Layer 3 of a small transformer language model trained on English Wikipedia (10 layers, counted from 0, width 64).
A neuron's activation on a vector x is SiLU(gate . x) times (in . x), where the dot is the dot product.

Input weights of the MLP neurons that the questions are about. A number n stands for (n - 128) times 0.0049.
n13 gate: 123, 77, 56, 141, 110, 209, 204, 111, 99, 159, 158, 150, 176, 162, 193, 177, 81, 145, 110, 175, 122, 167, 159, 105, 190, 188, 141, 83, 180, 105, 64, 109, 198, 108, 158, 95, 129, 189, 145, 167, 132, 210, 155, 121, 184, 155, 169, 27, 171, 109, 100, 155, 149, 109, 163, 87, 103, 119, 129, 153, 139, 132, 152, 150
n45 gate: 82, 86, 99, 162, 138, 212, 77, 142, 105, 117, 144, 91, 91, 126, 115, 136, 122, 148, 140, 190, 132, 130, 121, 95, 107, 130, 153, 129, 109, 166, 60, 156, 131, 184, 190, 101, 117, 94, 104, 151, 125, 199, 148, 87, 67, 94, 117, 122, 193, 96, 134, 250, 120, 94, 109, 111, 151, 162, 141, 66, 161, 116, 170, 145
n81 gate: 131, 152, 143, 101, 169, 108, 125, 81, 117, 164, 136, 170, 111, 170, 125, 126, 142, 132, 64, 172, 155, 140, 98, 96, 154, 121, 140, 110, 107, 156, 99, 163, 96, 161, 147, 135, 155, 141, 123, 84, 63, 135, 135, 75, 86, 166, 112, 109, 166, 159, 133, 128, 163, 191, 103, 183, 141, 132, 138, 153, 150, 119, 120, 152
n98 gate: 88, 160, 95, 196, 104, 115, 139, 224, 110, 110, 132, 157, 152, 137, 101, 102, 60, 194, 119, 91, 149, 179, 121, 141, 225, 124, 147, 85, 170, 110, 166, 128, 156, 137, 146, 159, 204, 124, 117, 135, 117, 163, 166, 156, 77, 97, 109, 81, 82, 145, 120, 149, 196, 109, 129, 111, 135, 204, 100, 164, 109, 26, 66, 121
n148 gate: 169, 130, 108, 152, 120, 142, 82, 70, 142, 164, 134, 190, 105, 152, 152, 97, 150, 127, 137, 170, 140, 109, 104, 157, 116, 75, 111, 98, 136, 144, 135, 130, 91, 133, 115, 134, 155, 153, 116, 130, 77, 116, 117, 102, 147, 115, 138, 125, 113, 166, 90, 74, 71, 149, 105, 131, 126, 84, 106, 129, 155, 147, 133, 143
n162 gate: 160, 163, 172, 79, 165, 109, 137, 130, 130, 131, 123, 108, 138, 143, 117, 121, 138, 133, 130, 185, 164, 107, 101, 148, 127, 142, 145, 101, 126, 131, 152, 105, 74, 102, 70, 141, 119, 102, 120, 132, 144, 105, 141, 113, 81, 176, 145, 103, 93, 99, 82, 116, 114, 141, 89, 165, 108, 151, 129, 133, 151, 137, 95, 112
n180 gate: 117, 98, 121, 140, 96, 162, 176, 183, 129, 124, 143, 76, 128, 109, 156, 133, 159, 144, 67, 147, 87, 142, 148, 128, 155, 152, 98, 151, 151, 83, 94, 156, 129, 149, 205, 120, 122, 105, 104, 119, 119, 195, 77, 94, 116, 142, 134, 133, 139, 176, 148, 135, 178, 95, 134, 173, 124, 175, 144, 152, 118, 128, 141, 205
n206 gate: 96, 133, 42, 120, 55, 137, 120, 132, 117, 119, 70, 129, 103, 58, 142, 133, 175, 147, 109, 68, 148, 127, 110, 100, 142, 69, 134, 162, 141, 26, 80, 152, 176, 115, 162, 139, 92, 118, 153, 157, 155, 107, 104, 147, 104, 104, 169, 99, 147, 113, 122, 152, 119, 143, 137, 158, 133, 112, 153, 184, 128, 88, 172, 178
n210 gate: 171, 114, 117, 144, 144, 115, 63, 166, 74, 161, 183, 129, 188, 127, 156, 106, 115, 126, 180, 159, 128, 149, 174, 157, 173, 180, 74, 93, 126, 151, 174, 84, 141, 121, 182, 64, 106, 113, 93, 36, 129, 162, 188, 96, 169, 204, 151, 61, 91, 128, 118, 121, 139, 156, 168, 128, 54, 146, 127, 167, 125, 117, 41, 95
n232 gate: 120, 154, 124, 74, 72, 210, 136, 157, 180, 145, 163, 187, 170, 161, 136, 155, 71, 138, 104, 200, 61, 85, 161, 101, 156, 150, 42, 31, 121, 80, 89, 174, 146, 174, 129, 164, 144, 128, 58, 145, 95, 144, 194, 155, 150, 92, 186, 57, 185, 108, 90, 203, 147, 109, 174, 94, 103, 102, 140, 175, 159, 106, 146, 197
n236 gate: 106, 182, 199, 136, 114, 148, 171, 153, 149, 215, 178, 99, 154, 62, 183, 101, 95, 170, 116, 145, 174, 161, 170, 140, 160, 136, 89, 134, 186, 137, 122, 130, 47, 107, 162, 161, 91, 89, 62, 209, 151, 133, 128, 179, 153, 85, 185, 101, 136, 110, 83, 133, 174, 109, 149, 68, 88, 112, 118, 121, 115, 87, 120, 105
n240 gate: 136, 143, 197, 201, 135, 160, 204, 134, 170, 132, 85, 92, 127, 194, 121, 161, 155, 127, 110, 133, 123, 126, 140, 115, 143, 145, 156, 111, 118, 110, 157, 146, 149, 137, 58, 116, 105, 43, 86, 151, 115, 172, 53, 111, 107, 109, 153, 109, 112, 110, 124, 125, 147, 143, 78, 140, 119, 149, 147, 113, 139, 96, 121, 115
n13 in: 135, 115, 91, 152, 166, 176, 200, 89, 144, 105, 132, 73, 146, 124, 190, 170, 112, 190, 113, 151, 127, 180, 214, 110, 130, 145, 115, 101, 139, 153, 72, 123, 156, 126, 108, 136, 97, 205, 128, 154, 158, 122, 125, 129, 160, 135, 122, 68, 96, 79, 120, 153, 108, 145, 175, 94, 20, 78, 98, 132, 130, 109, 174, 134
n45 in: 156, 104, 147, 102, 112, 81, 219, 131, 134, 163, 114, 186, 143, 201, 133, 62, 143, 150, 114, 96, 77, 158, 100, 98, 169, 112, 130, 82, 167, 69, 198, 172, 178, 65, 98, 127, 187, 137, 140, 105, 145, 160, 122, 147, 157, 149, 121, 110, 92, 156, 56, 79, 186, 104, 163, 111, 177, 139, 145, 177, 148, 144, 126, 126
n81 in: 104, 158, 74, 87, 54, 108, 114, 101, 112, 128, 169, 188, 151, 131, 143, 145, 76, 144, 121, 139, 138, 156, 95, 154, 151, 143, 119, 166, 105, 122, 138, 166, 145, 144, 154, 155, 138, 107, 104, 119, 128, 152, 172, 116, 128, 166, 129, 155, 90, 160, 166, 146, 172, 165, 142, 159, 144, 136, 163, 125, 94, 126, 83, 177
n98 in: 86, 149, 83, 119, 142, 137, 128, 117, 84, 95, 84, 149, 190, 135, 154, 95, 100, 149, 82, 114, 185, 173, 103, 124, 193, 116, 113, 158, 181, 137, 90, 161, 135, 111, 143, 144, 145, 139, 139, 105, 153, 79, 166, 132, 71, 118, 153, 137, 110, 120, 125, 183, 169, 181, 127, 135, 113, 156, 26, 123, 79, 84, 87, 152
n148 in: 108, 148, 126, 137, 111, 117, 126, 121, 127, 158, 154, 136, 160, 131, 113, 116, 139, 117, 168, 114, 166, 86, 143, 130, 96, 164, 124, 117, 136, 150, 113, 128, 101, 104, 76, 140, 101, 169, 108, 100, 117, 80, 103, 139, 127, 123, 133, 131, 170, 90, 175, 142, 133, 91, 75, 126, 67, 137, 125, 107, 114, 164, 93, 97
n162 in: 130, 129, 141, 151, 118, 150, 142, 162, 85, 130, 119, 143, 172, 101, 130, 92, 113, 121, 121, 128, 118, 136, 144, 128, 118, 145, 115, 90, 118, 165, 130, 137, 155, 149, 120, 146, 145, 149, 110, 115, 73, 131, 167, 149, 141, 92, 130, 124, 102, 146, 138, 173, 105, 191, 174, 80, 94, 162, 113, 127, 131, 129, 148, 142
n180 in: 147, 124, 115, 150, 183, 142, 174, 137, 145, 134, 115, 93, 92, 220, 71, 118, 170, 106, 113, 121, 170, 138, 132, 116, 147, 133, 107, 74, 100, 136, 151, 170, 112, 95, 128, 171, 127, 184, 85, 185, 101, 122, 122, 106, 115, 149, 147, 78, 124, 121, 138, 102, 100, 116, 107, 139, 83, 104, 132, 126, 166, 165, 145, 85
n206 in: 68, 146, 154, 173, 111, 131, 141, 146, 129, 14, 87, 152, 146, 126, 121, 166, 117, 101, 106, 90, 174, 148, 125, 141, 107, 186, 124, 121, 158, 68, 119, 163, 117, 131, 124, 132, 137, 125, 89, 165, 161, 173, 108, 126, 76, 128, 110, 121, 127, 155, 117, 144, 130, 94, 114, 141, 131, 152, 93, 152, 119, 54, 99, 107
n210 in: 154, 130, 116, 138, 103, 147, 80, 181, 94, 139, 159, 128, 170, 114, 151, 92, 120, 159, 187, 139, 150, 159, 151, 151, 164, 190, 75, 103, 155, 117, 161, 112, 165, 100, 179, 82, 127, 125, 129, 55, 147, 158, 157, 76, 121, 214, 190, 92, 115, 152, 111, 133, 155, 127, 129, 164, 62, 146, 129, 190, 118, 163, 35, 139
n232 in: 133, 157, 107, 103, 142, 233, 107, 69, 188, 117, 104, 129, 155, 152, 89, 154, 120, 129, 95, 204, 69, 91, 157, 105, 137, 115, 54, 82, 124, 140, 69, 138, 103, 132, 89, 182, 68, 149, 41, 109, 111, 84, 156, 158, 172, 64, 200, 79, 125, 72, 133, 160, 110, 148, 133, 98, 70, 99, 125, 168, 107, 103, 171, 170
n236 in: 103, 77, 139, 83, 92, 120, 80, 141, 162, 177, 110, 117, 113, 115, 114, 94, 145, 142, 156, 99, 111, 132, 164, 161, 152, 111, 86, 149, 189, 105, 69, 120, 119, 97, 183, 112, 133, 98, 184, 130, 140, 147, 105, 139, 137, 79, 156, 170, 203, 171, 104, 151, 191, 33, 165, 116, 141, 54, 188, 110, 97, 137, 120, 165
n240 in: 98, 153, 140, 89, 180, 67, 114, 157, 136, 121, 75, 168, 131, 121, 108, 186, 131, 205, 126, 154, 163, 116, 126, 172, 81, 123, 123, 95, 93, 110, 174, 76, 106, 98, 133, 145, 111, 115, 162, 119, 135, 42, 122, 138, 139, 127, 112, 110, 88, 128, 146, 91, 78, 150, 160, 99, 111, 133, 127, 74, 140, 180, 123, 82

Each question shows a token from some text and the vector x that enters the MLP there. A number n stands for (n - 128) times 0.013.

" P": 156, 120, 128, 112, 128, 105, 124, 122, 128, 113, 169, 119, 137, 113, 129, 118, 129, 86, 135, 127, 117, 163, 123, 133, 13, 123, 124, 124, 111, 115, 110, 140, 86, 124, 119, 130, 103, 134, 126, 126, 122, 126, 100, 154, 147, 115, 142, 150, 101, 106, 122, 125, 98, 119, 125, 148, 103, 82, 168, 116, 101, 62, 109, 154
Which two neurons fire most, strongest first? n98, n45

"S": 106, 109, 142, 134, 160, 131, 98, 123, 147, 142, 108, 136, 174, 135, 119, 117, 154, 138, 134, 99, 140, 171, 126, 159, 64, 119, 136, 116, 110, 103, 108, 130, 99, 143, 122, 130, 124, 138, 107, 131, 142, 80, 115, 129, 151, 145, 110, 144, 126, 82, 141, 88, 108, 165, 78, 161, 82, 142, 128, 123, 129, 159, 125, 115
Which two neurons fire most, strongest first? n148, n45

"s": 123, 147, 137, 138, 161, 148, 118, 118, 99, 116, 141, 102, 169, 152, 125, 130, 148, 139, 143, 103, 136, 135, 123, 163, 95, 138, 160, 145, 142, 132, 127, 125, 108, 171, 111, 129, 121, 147, 155, 156, 110, 107, 154, 157, 136, 123, 132, 126, 100, 61, 189, 150, 101, 162, 140, 142, 105, 180, 103, 118, 118, 132, 108, 110
The most active neuron and its activation: n162, at about 0.12

"le": 116, 95, 110, 186, 120, 146, 122, 114, 96, 154, 101, 148, 124, 190, 99, 112, 122, 143, 134, 106, 128, 129, 153, 163, 118, 124, 126, 165, 112, 140, 122, 99, 152, 112, 101, 137, 93, 126, 134, 143, 123, 99, 92, 158, 132, 135, 140, 127, 116, 127, 93, 141, 87, 155, 157, 161, 113, 118, 106, 112, 143, 129, 105, 87
Which neuron lights up most? n240

"ale": 103, 135, 107, 158, 158, 109, 128, 136, 120, 135, 97, 125, 114, 146, 123, 127, 87, 116, 123, 138, 133, 114, 84, 141, 103, 118, 138, 147, 153, 169, 104, 114, 118, 130, 124, 104, 94, 136, 124, 130, 139, 114, 89, 125, 96, 116, 148, 141, 121, 111, 117, 98, 58, 112, 123, 141, 115, 116, 109, 128, 147, 133, 165, 100
The most active neuron and its activation: n210, at about 0.18

"N ": 102, 139, 104, 126, 122, 151, 122, 101, 64, 133, 101, 133, 90, 114, 101, 141, 113, 104, 109, 60, 163, 160, 141, 149, 137, 142, 109, 149, 146, 148, 125, 134, 120, 104, 136, 106, 133, 113, 160, 137, 153, 124, 122, 107, 86, 101, 138, 182, 109, 93, 130, 73, 118, 144, 110, 113, 80, 118, 135, 121, 127, 111, 130, 126
Which neuron lights up most? n206

" the": 137, 131, 129, 153, 125, 141, 150, 130, 140, 128, 98, 126, 150, 145, 121, 140, 202, 117, 110, 135, 123, 134, 135, 118, 195, 127, 129, 121, 101, 125, 134, 130, 101, 130, 116, 133, 117, 146, 105, 136, 149, 123, 37, 123, 130, 133, 127, 83, 125, 136, 111, 118, 129, 127, 108, 112, 83, 134, 88, 132, 85, 122, 137, 150
Which neuron lights up most? n180

" M": 125, 115, 106, 126, 146, 113, 130, 112, 129, 131, 136, 134, 139, 153, 138, 120, 148, 143, 151, 139, 120, 141, 104, 111, 37, 136, 100, 123, 105, 129, 118, 144, 86, 132, 130, 123, 120, 132, 121, 140, 149, 95, 134, 184, 100, 105, 133, 140, 105, 108, 143, 71, 116, 147, 76, 148, 88, 94, 168, 113, 115, 85, 135, 129
Which neuron lights up most? n148

" Char": 136, 115, 107, 141, 148, 105, 144, 121, 165, 133, 89, 147, 142, 145, 163, 94, 136, 145, 117, 138, 116, 131, 93, 128, 117, 108, 96, 151, 116, 108, 92, 152, 120, 116, 127, 149, 116, 128, 145, 105, 109, 145, 135, 139, 150, 113, 132, 144, 128, 161, 131, 121, 77, 185, 106, 122, 129, 73, 143, 115, 47, 95, 92, 119
The three highest activations, in order: n81, n210, n180

"re": 136, 120, 131, 184, 117, 119, 103, 134, 94, 155, 127, 128, 122, 194, 139, 143, 124, 107, 136, 99, 118, 106, 101, 150, 76, 113, 102, 158, 112, 139, 96, 125, 135, 132, 91, 130, 121, 127, 146, 100, 122, 87, 145, 130, 106, 109, 164, 127, 110, 148, 150, 101, 86, 135, 141, 169, 123, 116, 99, 105, 125, 138, 95, 141
Which neuron lights up most? n148

"ers.": 142, 134, 122, 167, 149, 101, 105, 122, 125, 133, 122, 109, 126, 112, 106, 134, 99, 143, 159, 103, 133, 82, 139, 151, 175, 125, 144, 116, 200, 128, 151, 117, 123, 114, 108, 108, 155, 154, 126, 128, 133, 109, 116, 112, 121, 122, 120, 86, 87, 167, 121, 101, 109, 145, 86, 150, 69, 120, 145, 135, 135, 117, 133, 156
Which neuron lights up most? n210

"ial": 138, 154, 123, 165, 152, 148, 150, 111, 157, 99, 77, 115, 117, 156, 142, 119, 197, 112, 131, 145, 114, 118, 146, 168, 115, 136, 134, 151, 125, 124, 96, 103, 85, 138, 122, 116, 148, 98, 144, 149, 149, 110, 123, 103, 92, 142, 121, 110, 144, 137, 118, 105, 115, 133, 113, 146, 101, 128, 76, 175, 130, 136, 154, 137
The most active neuron and its activation: n180, at about 0.092

" often": 93, 151, 91, 70, 156, 119, 119, 125, 108, 94, 146, 145, 111, 154, 128, 157, 131, 134, 116, 99, 93, 136, 120, 152, 138, 132, 118, 168, 132, 156, 79, 124, 131, 145, 153, 130, 128, 146, 136, 98, 135, 114, 119, 131, 145, 159, 108, 96, 172, 131, 148, 154, 115, 165, 140, 125, 101, 144, 73, 130, 104, 149, 115, 127
Which neuron lights up most? n81

"-": 117, 107, 162, 109, 144, 139, 124, 116, 75, 122, 95, 143, 155, 130, 130, 158, 113, 162, 113, 72, 140, 134, 149, 139, 88, 136, 122, 155, 131, 138, 129, 137, 117, 93, 120, 136, 114, 122, 153, 118, 118, 159, 100, 97, 131, 99, 135, 152, 107, 81, 143, 48, 139, 160, 128, 107, 94, 150, 102, 90, 120, 143, 126, 148
The most active neuron and its activation: n240, at about 0.14

" has": 96, 138, 102, 78, 129, 161, 141, 130, 139, 117, 136, 141, 113, 116, 138, 140, 177, 113, 158, 142, 87, 118, 154, 137, 135, 107, 109, 101, 129, 131, 77, 118, 132, 119, 164, 127, 118, 144, 81, 81, 120, 136, 113, 103, 158, 138, 130, 88, 135, 135, 137, 147, 95, 119, 131, 111, 68, 117, 100, 142, 101, 126, 128, 132
Which two neurons fire most, strongest first? n232, n13

" on": 105, 123, 135, 135, 126, 160, 150, 127, 122, 147, 106, 128, 146, 137, 120, 131, 195, 92, 140, 139, 106, 137, 149, 135, 220, 131, 130, 108, 134, 120, 143, 125, 115, 109, 120, 122, 106, 152, 133, 131, 119, 79, 90, 143, 122, 132, 124, 107, 124, 156, 125, 78, 123, 87, 153, 151, 94, 130, 82, 141, 96, 157, 150, 157
Which neuron lights up most? n180

" and": 132, 124, 125, 119, 166, 135, 147, 140, 161, 122, 153, 127, 128, 141, 121, 160, 179, 128, 125, 118, 127, 138, 139, 137, 184, 118, 114, 115, 138, 118, 125, 137, 106, 104, 168, 133, 107, 114, 109, 150, 133, 113, 57, 104, 127, 127, 142, 90, 110, 113, 150, 117, 116, 116, 146, 112, 84, 162, 90, 127, 102, 157, 109, 151
Which neuron lights up most? n180

" Sp": 143, 101, 116, 106, 148, 124, 95, 115, 135, 88, 124, 135, 139, 110, 116, 141, 126, 108, 156, 86, 154, 144, 116, 138, 87, 111, 132, 95, 117, 110, 116, 154, 85, 150, 111, 106, 139, 129, 128, 172, 109, 111, 122, 138, 147, 101, 106, 156, 118, 104, 116, 140, 107, 125, 101, 155, 95, 81, 141, 151, 71, 87, 83, 151
Which neuron lights up most? n206

" con": 114, 143, 119, 157, 131, 161, 122, 98, 154, 141, 180, 128, 112, 127, 128, 167, 111, 144, 122, 118, 104, 179, 124, 128, 93, 126, 110, 143, 153, 120, 126, 159, 134, 138, 168, 153, 129, 131, 148, 114, 147, 123, 48, 135, 125, 98, 133, 115, 94, 138, 125, 74, 137, 140, 134, 147, 111, 138, 124, 158, 78, 86, 124, 132
Which two neurons fire most, strongest first? n206, n162

" Jun": 129, 112, 114, 125, 153, 117, 123, 129, 177, 176, 159, 138, 122, 111, 155, 109, 92, 125, 135, 117, 123, 165, 90, 121, 110, 134, 143, 147, 93, 101, 123, 167, 119, 124, 117, 107, 63, 149, 122, 103, 94, 136, 124, 98, 123, 113, 141, 94, 123, 148, 120, 102, 96, 152, 87, 142, 103, 57, 124, 108, 85, 127, 122, 124
Which two neurons fire most, strongest first? n148, n98

"y": 126, 121, 157, 169, 174, 134, 130, 120, 88, 120, 149, 132, 129, 179, 115, 122, 121, 131, 157, 111, 130, 119, 132, 125, 102, 121, 151, 144, 141, 135, 118, 108, 128, 119, 125, 133, 109, 118, 134, 102, 155, 91, 144, 149, 178, 101, 148, 141, 116, 124, 139, 114, 72, 117, 126, 158, 111, 135, 111, 108, 139, 150, 92, 70
Which neuron lights up most? n81

" F": 144, 117, 113, 94, 177, 96, 131, 124, 131, 107, 160, 118, 155, 132, 140, 115, 120, 97, 132, 93, 97, 176, 117, 119, 44, 112, 106, 137, 84, 147, 142, 153, 123, 151, 156, 144, 99, 99, 127, 113, 135, 112, 105, 152, 110, 121, 128, 119, 118, 136, 120, 98, 123, 143, 115, 133, 100, 104, 165, 132, 93, 140, 103, 145
Which neuron lights up most? n98

"é": 163, 111, 134, 144, 158, 144, 109, 123, 170, 145, 95, 119, 119, 133, 155, 118, 130, 115, 128, 116, 152, 109, 156, 130, 105, 123, 125, 127, 117, 127, 131, 143, 150, 164, 120, 136, 106, 106, 212, 101, 150, 110, 148, 81, 142, 136, 114, 133, 118, 128, 129, 63, 79, 106, 169, 152, 100, 114, 136, 99, 83, 129, 109, 109
Which neuron lights up most? n98

"M": 98, 98, 144, 120, 130, 99, 115, 115, 125, 108, 107, 133, 152, 138, 147, 141, 168, 153, 128, 130, 137, 161, 138, 135, 47, 125, 129, 89, 143, 155, 79, 128, 85, 101, 127, 124, 134, 127, 108, 132, 144, 107, 124, 144, 106, 142, 103, 143, 120, 88, 124, 86, 85, 164, 86, 139, 98, 127, 144, 127, 146, 123, 142, 106
Which two neurons fire most, strongest first? n148, n210

"ized": 158, 146, 139, 106, 185, 133, 158, 144, 107, 130, 121, 134, 131, 169, 153, 123, 142, 125, 143, 118, 135, 125, 130, 133, 145, 133, 132, 130, 165, 148, 116, 134, 83, 133, 130, 115, 128, 95, 115, 110, 125, 117, 135, 133, 103, 108, 125, 99, 134, 155, 151, 142, 115, 137, 156, 156, 76, 110, 65, 134, 119, 132, 154, 141
Which neuron lights up most? n162

"ire": 157, 118, 140, 143, 162, 101, 107, 116, 121, 165, 104, 157, 123, 114, 129, 137, 124, 88, 106, 105, 157, 94, 126, 131, 110, 113, 142, 143, 125, 149, 95, 153, 131, 122, 83, 123, 95, 123, 183, 70, 121, 112, 131, 121, 125, 145, 143, 140, 107, 126, 138, 122, 119, 79, 157, 135, 109, 119, 52, 146, 112, 123, 126, 121
Which neuron lights up most? n148

"ch": 161, 136, 136, 103, 147, 87, 135, 127, 151, 145, 80, 133, 132, 122, 109, 134, 107, 157, 130, 150, 138, 82, 122, 137, 71, 143, 119, 131, 106, 151, 161, 141, 113, 140, 115, 141, 78, 163, 158, 148, 103, 92, 144, 128, 147, 113, 142, 138, 114, 137, 103, 169, 91, 171, 114, 138, 108, 127, 120, 70, 103, 94, 138, 76
Which neuron lights up most? n162

"u": 140, 127, 125, 145, 135, 91, 86, 127, 133, 109, 125, 126, 120, 135, 155, 165, 130, 118, 118, 158, 147, 98, 97, 131, 60, 109, 151, 135, 117, 122, 140, 134, 105, 156, 91, 172, 60, 133, 147, 112, 125, 125, 151, 125, 124, 125, 118, 132, 113, 88, 125, 118, 115, 148, 180, 99, 107, 125, 144, 99, 77, 83, 107, 93
Which neuron lights up most? n180

"s.": 141, 134, 125, 161, 161, 111, 106, 127, 98, 116, 131, 105, 154, 105, 99, 133, 91, 137, 142, 97, 137, 93, 142, 147, 186, 139, 137, 110, 198, 141, 152, 118, 118, 124, 107, 104, 157, 151, 100, 108, 132, 124, 127, 138, 125, 124, 129, 78, 84, 133, 135, 107, 114, 148, 96, 139, 75, 148, 141, 133, 144, 124, 124, 148
The three highest activations, in order: n210, n98, n162

" co": 130, 126, 108, 147, 101, 134, 98, 104, 85, 114, 156, 144, 128, 129, 177, 146, 119, 128, 67, 148, 66, 202, 126, 148, 100, 107, 117, 131, 127, 135, 66, 138, 144, 142, 157, 151, 130, 119, 141, 95, 103, 119, 95, 126, 119, 129, 108, 140, 113, 109, 134, 111, 125, 130, 118, 120, 114, 37, 115, 113, 111, 109, 101, 126
The three highest activations, in order: n13, n81, n240

"ol": 95, 141, 154, 136, 122, 106, 137, 128, 131, 108, 125, 144, 73, 170, 125, 149, 148, 141, 105, 129, 155, 134, 156, 149, 111, 144, 103, 163, 107, 147, 154, 122, 93, 142, 132, 114, 89, 143, 159, 140, 120, 86, 167, 150, 112, 150, 139, 144, 92, 115, 115, 93, 93, 117, 151, 122, 118, 147, 109, 151, 94, 97, 174, 105
The three highest activations, in order: n45, n210, n81

"s and": 134, 133, 111, 118, 166, 134, 157, 132, 137, 126, 165, 136, 135, 142, 116, 143, 183, 110, 140, 115, 102, 139, 129, 140, 194, 122, 123, 124, 139, 128, 138, 130, 110, 97, 160, 121, 126, 112, 109, 129, 130, 111, 83, 117, 113, 134, 145, 80, 123, 123, 171, 118, 105, 99, 137, 107, 92, 169, 78, 116, 110, 159, 119, 167
The three highest activations, in order: n180, n210, n13

"ill": 143, 141, 130, 139, 132, 92, 126, 122, 158, 143, 114, 124, 103, 125, 154, 133, 151, 118, 111, 142, 134, 92, 128, 147, 103, 135, 109, 115, 104, 147, 120, 110, 108, 94, 132, 112, 90, 124, 156, 67, 87, 130, 112, 158, 146, 147, 120, 170, 117, 161, 129, 108, 79, 167, 113, 123, 131, 122, 92, 62, 126, 117, 87, 121
Which two neurons fire most, strongest first? n148, n45

"ov": 84, 125, 147, 105, 121, 139, 92, 111, 162, 140, 92, 93, 89, 127, 161, 156, 139, 155, 122, 68, 124, 162, 133, 121, 80, 138, 127, 138, 143, 135, 128, 147, 103, 146, 96, 74, 138, 122, 140, 101, 130, 110, 155, 132, 131, 137, 121, 135, 106, 109, 127, 131, 99, 163, 167, 139, 107, 102, 101, 96, 100, 111, 98, 100
The most active neuron and its activation: n180, at about 0.11

")": 137, 142, 152, 180, 158, 148, 115, 103, 127, 135, 115, 116, 162, 98, 135, 137, 162, 113, 127, 148, 152, 65, 124, 136, 153, 115, 133, 136, 145, 131, 136, 141, 122, 123, 148, 121, 158, 130, 130, 129, 98, 79, 127, 166, 148, 126, 125, 106, 112, 116, 152, 149, 133, 174, 152, 112, 75, 121, 158, 96, 169, 137, 99, 111
The most active neuron and its activation: n148, at about 0.1

" by": 115, 110, 132, 133, 161, 136, 149, 111, 142, 164, 122, 135, 124, 121, 118, 137, 149, 100, 116, 138, 129, 131, 143, 127, 186, 116, 120, 111, 130, 134, 127, 149, 119, 105, 131, 127, 93, 143, 153, 111, 136, 85, 68, 135, 114, 149, 101, 124, 115, 135, 172, 91, 133, 84, 109, 157, 81, 186, 107, 112, 105, 164, 137, 121
The three highest activations, in order: n180, n240, n206

"ubl": 117, 102, 123, 131, 147, 141, 107, 122, 136, 138, 102, 142, 121, 118, 87, 114, 174, 131, 113, 92, 109, 141, 115, 120, 98, 121, 83, 130, 149, 173, 130, 151, 101, 114, 85, 139, 111, 129, 170, 138, 134, 124, 108, 128, 125, 146, 172, 161, 75, 162, 126, 93, 118, 99, 141, 119, 111, 74, 106, 179, 108, 146, 146, 116
Which neuron lights up most? n81

" ==": 109, 134, 120, 190, 140, 132, 123, 96, 145, 115, 115, 149, 150, 132, 120, 146, 99, 100, 52, 72, 128, 136, 142, 112, 112, 120, 95, 130, 163, 96, 133, 149, 89, 132, 122, 129, 153, 143, 166, 107, 155, 99, 129, 129, 130, 145, 139, 82, 101, 148, 157, 154, 130, 156, 86, 148, 93, 138, 138, 140, 169, 115, 150, 123
The three highest activations, in order: n206, n98, n236

"2": 164, 96, 156, 166, 139, 108, 134, 99, 123, 98, 129, 112, 133, 88, 112, 174, 192, 96, 133, 92, 105, 122, 134, 140, 115, 100, 127, 141, 163, 136, 127, 89, 130, 124, 149, 145, 133, 144, 136, 126, 129, 140, 128, 109, 108, 144, 135, 134, 133, 106, 124, 117, 119, 146, 85, 122, 163, 87, 142, 127, 135, 172, 168, 78
Which two neurons fire most, strongest first? n98, n232

"st": 177, 132, 164, 134, 151, 99, 153, 106, 123, 118, 90, 145, 176, 141, 132, 139, 98, 100, 109, 138, 145, 116, 144, 126, 116, 124, 111, 81, 126, 160, 132, 120, 125, 157, 93, 103, 106, 102, 136, 89, 145, 153, 139, 139, 115, 118, 142, 157, 97, 118, 159, 163, 88, 156, 127, 111, 145, 68, 132, 89, 98, 153, 111, 135
Which neuron lights up most? n240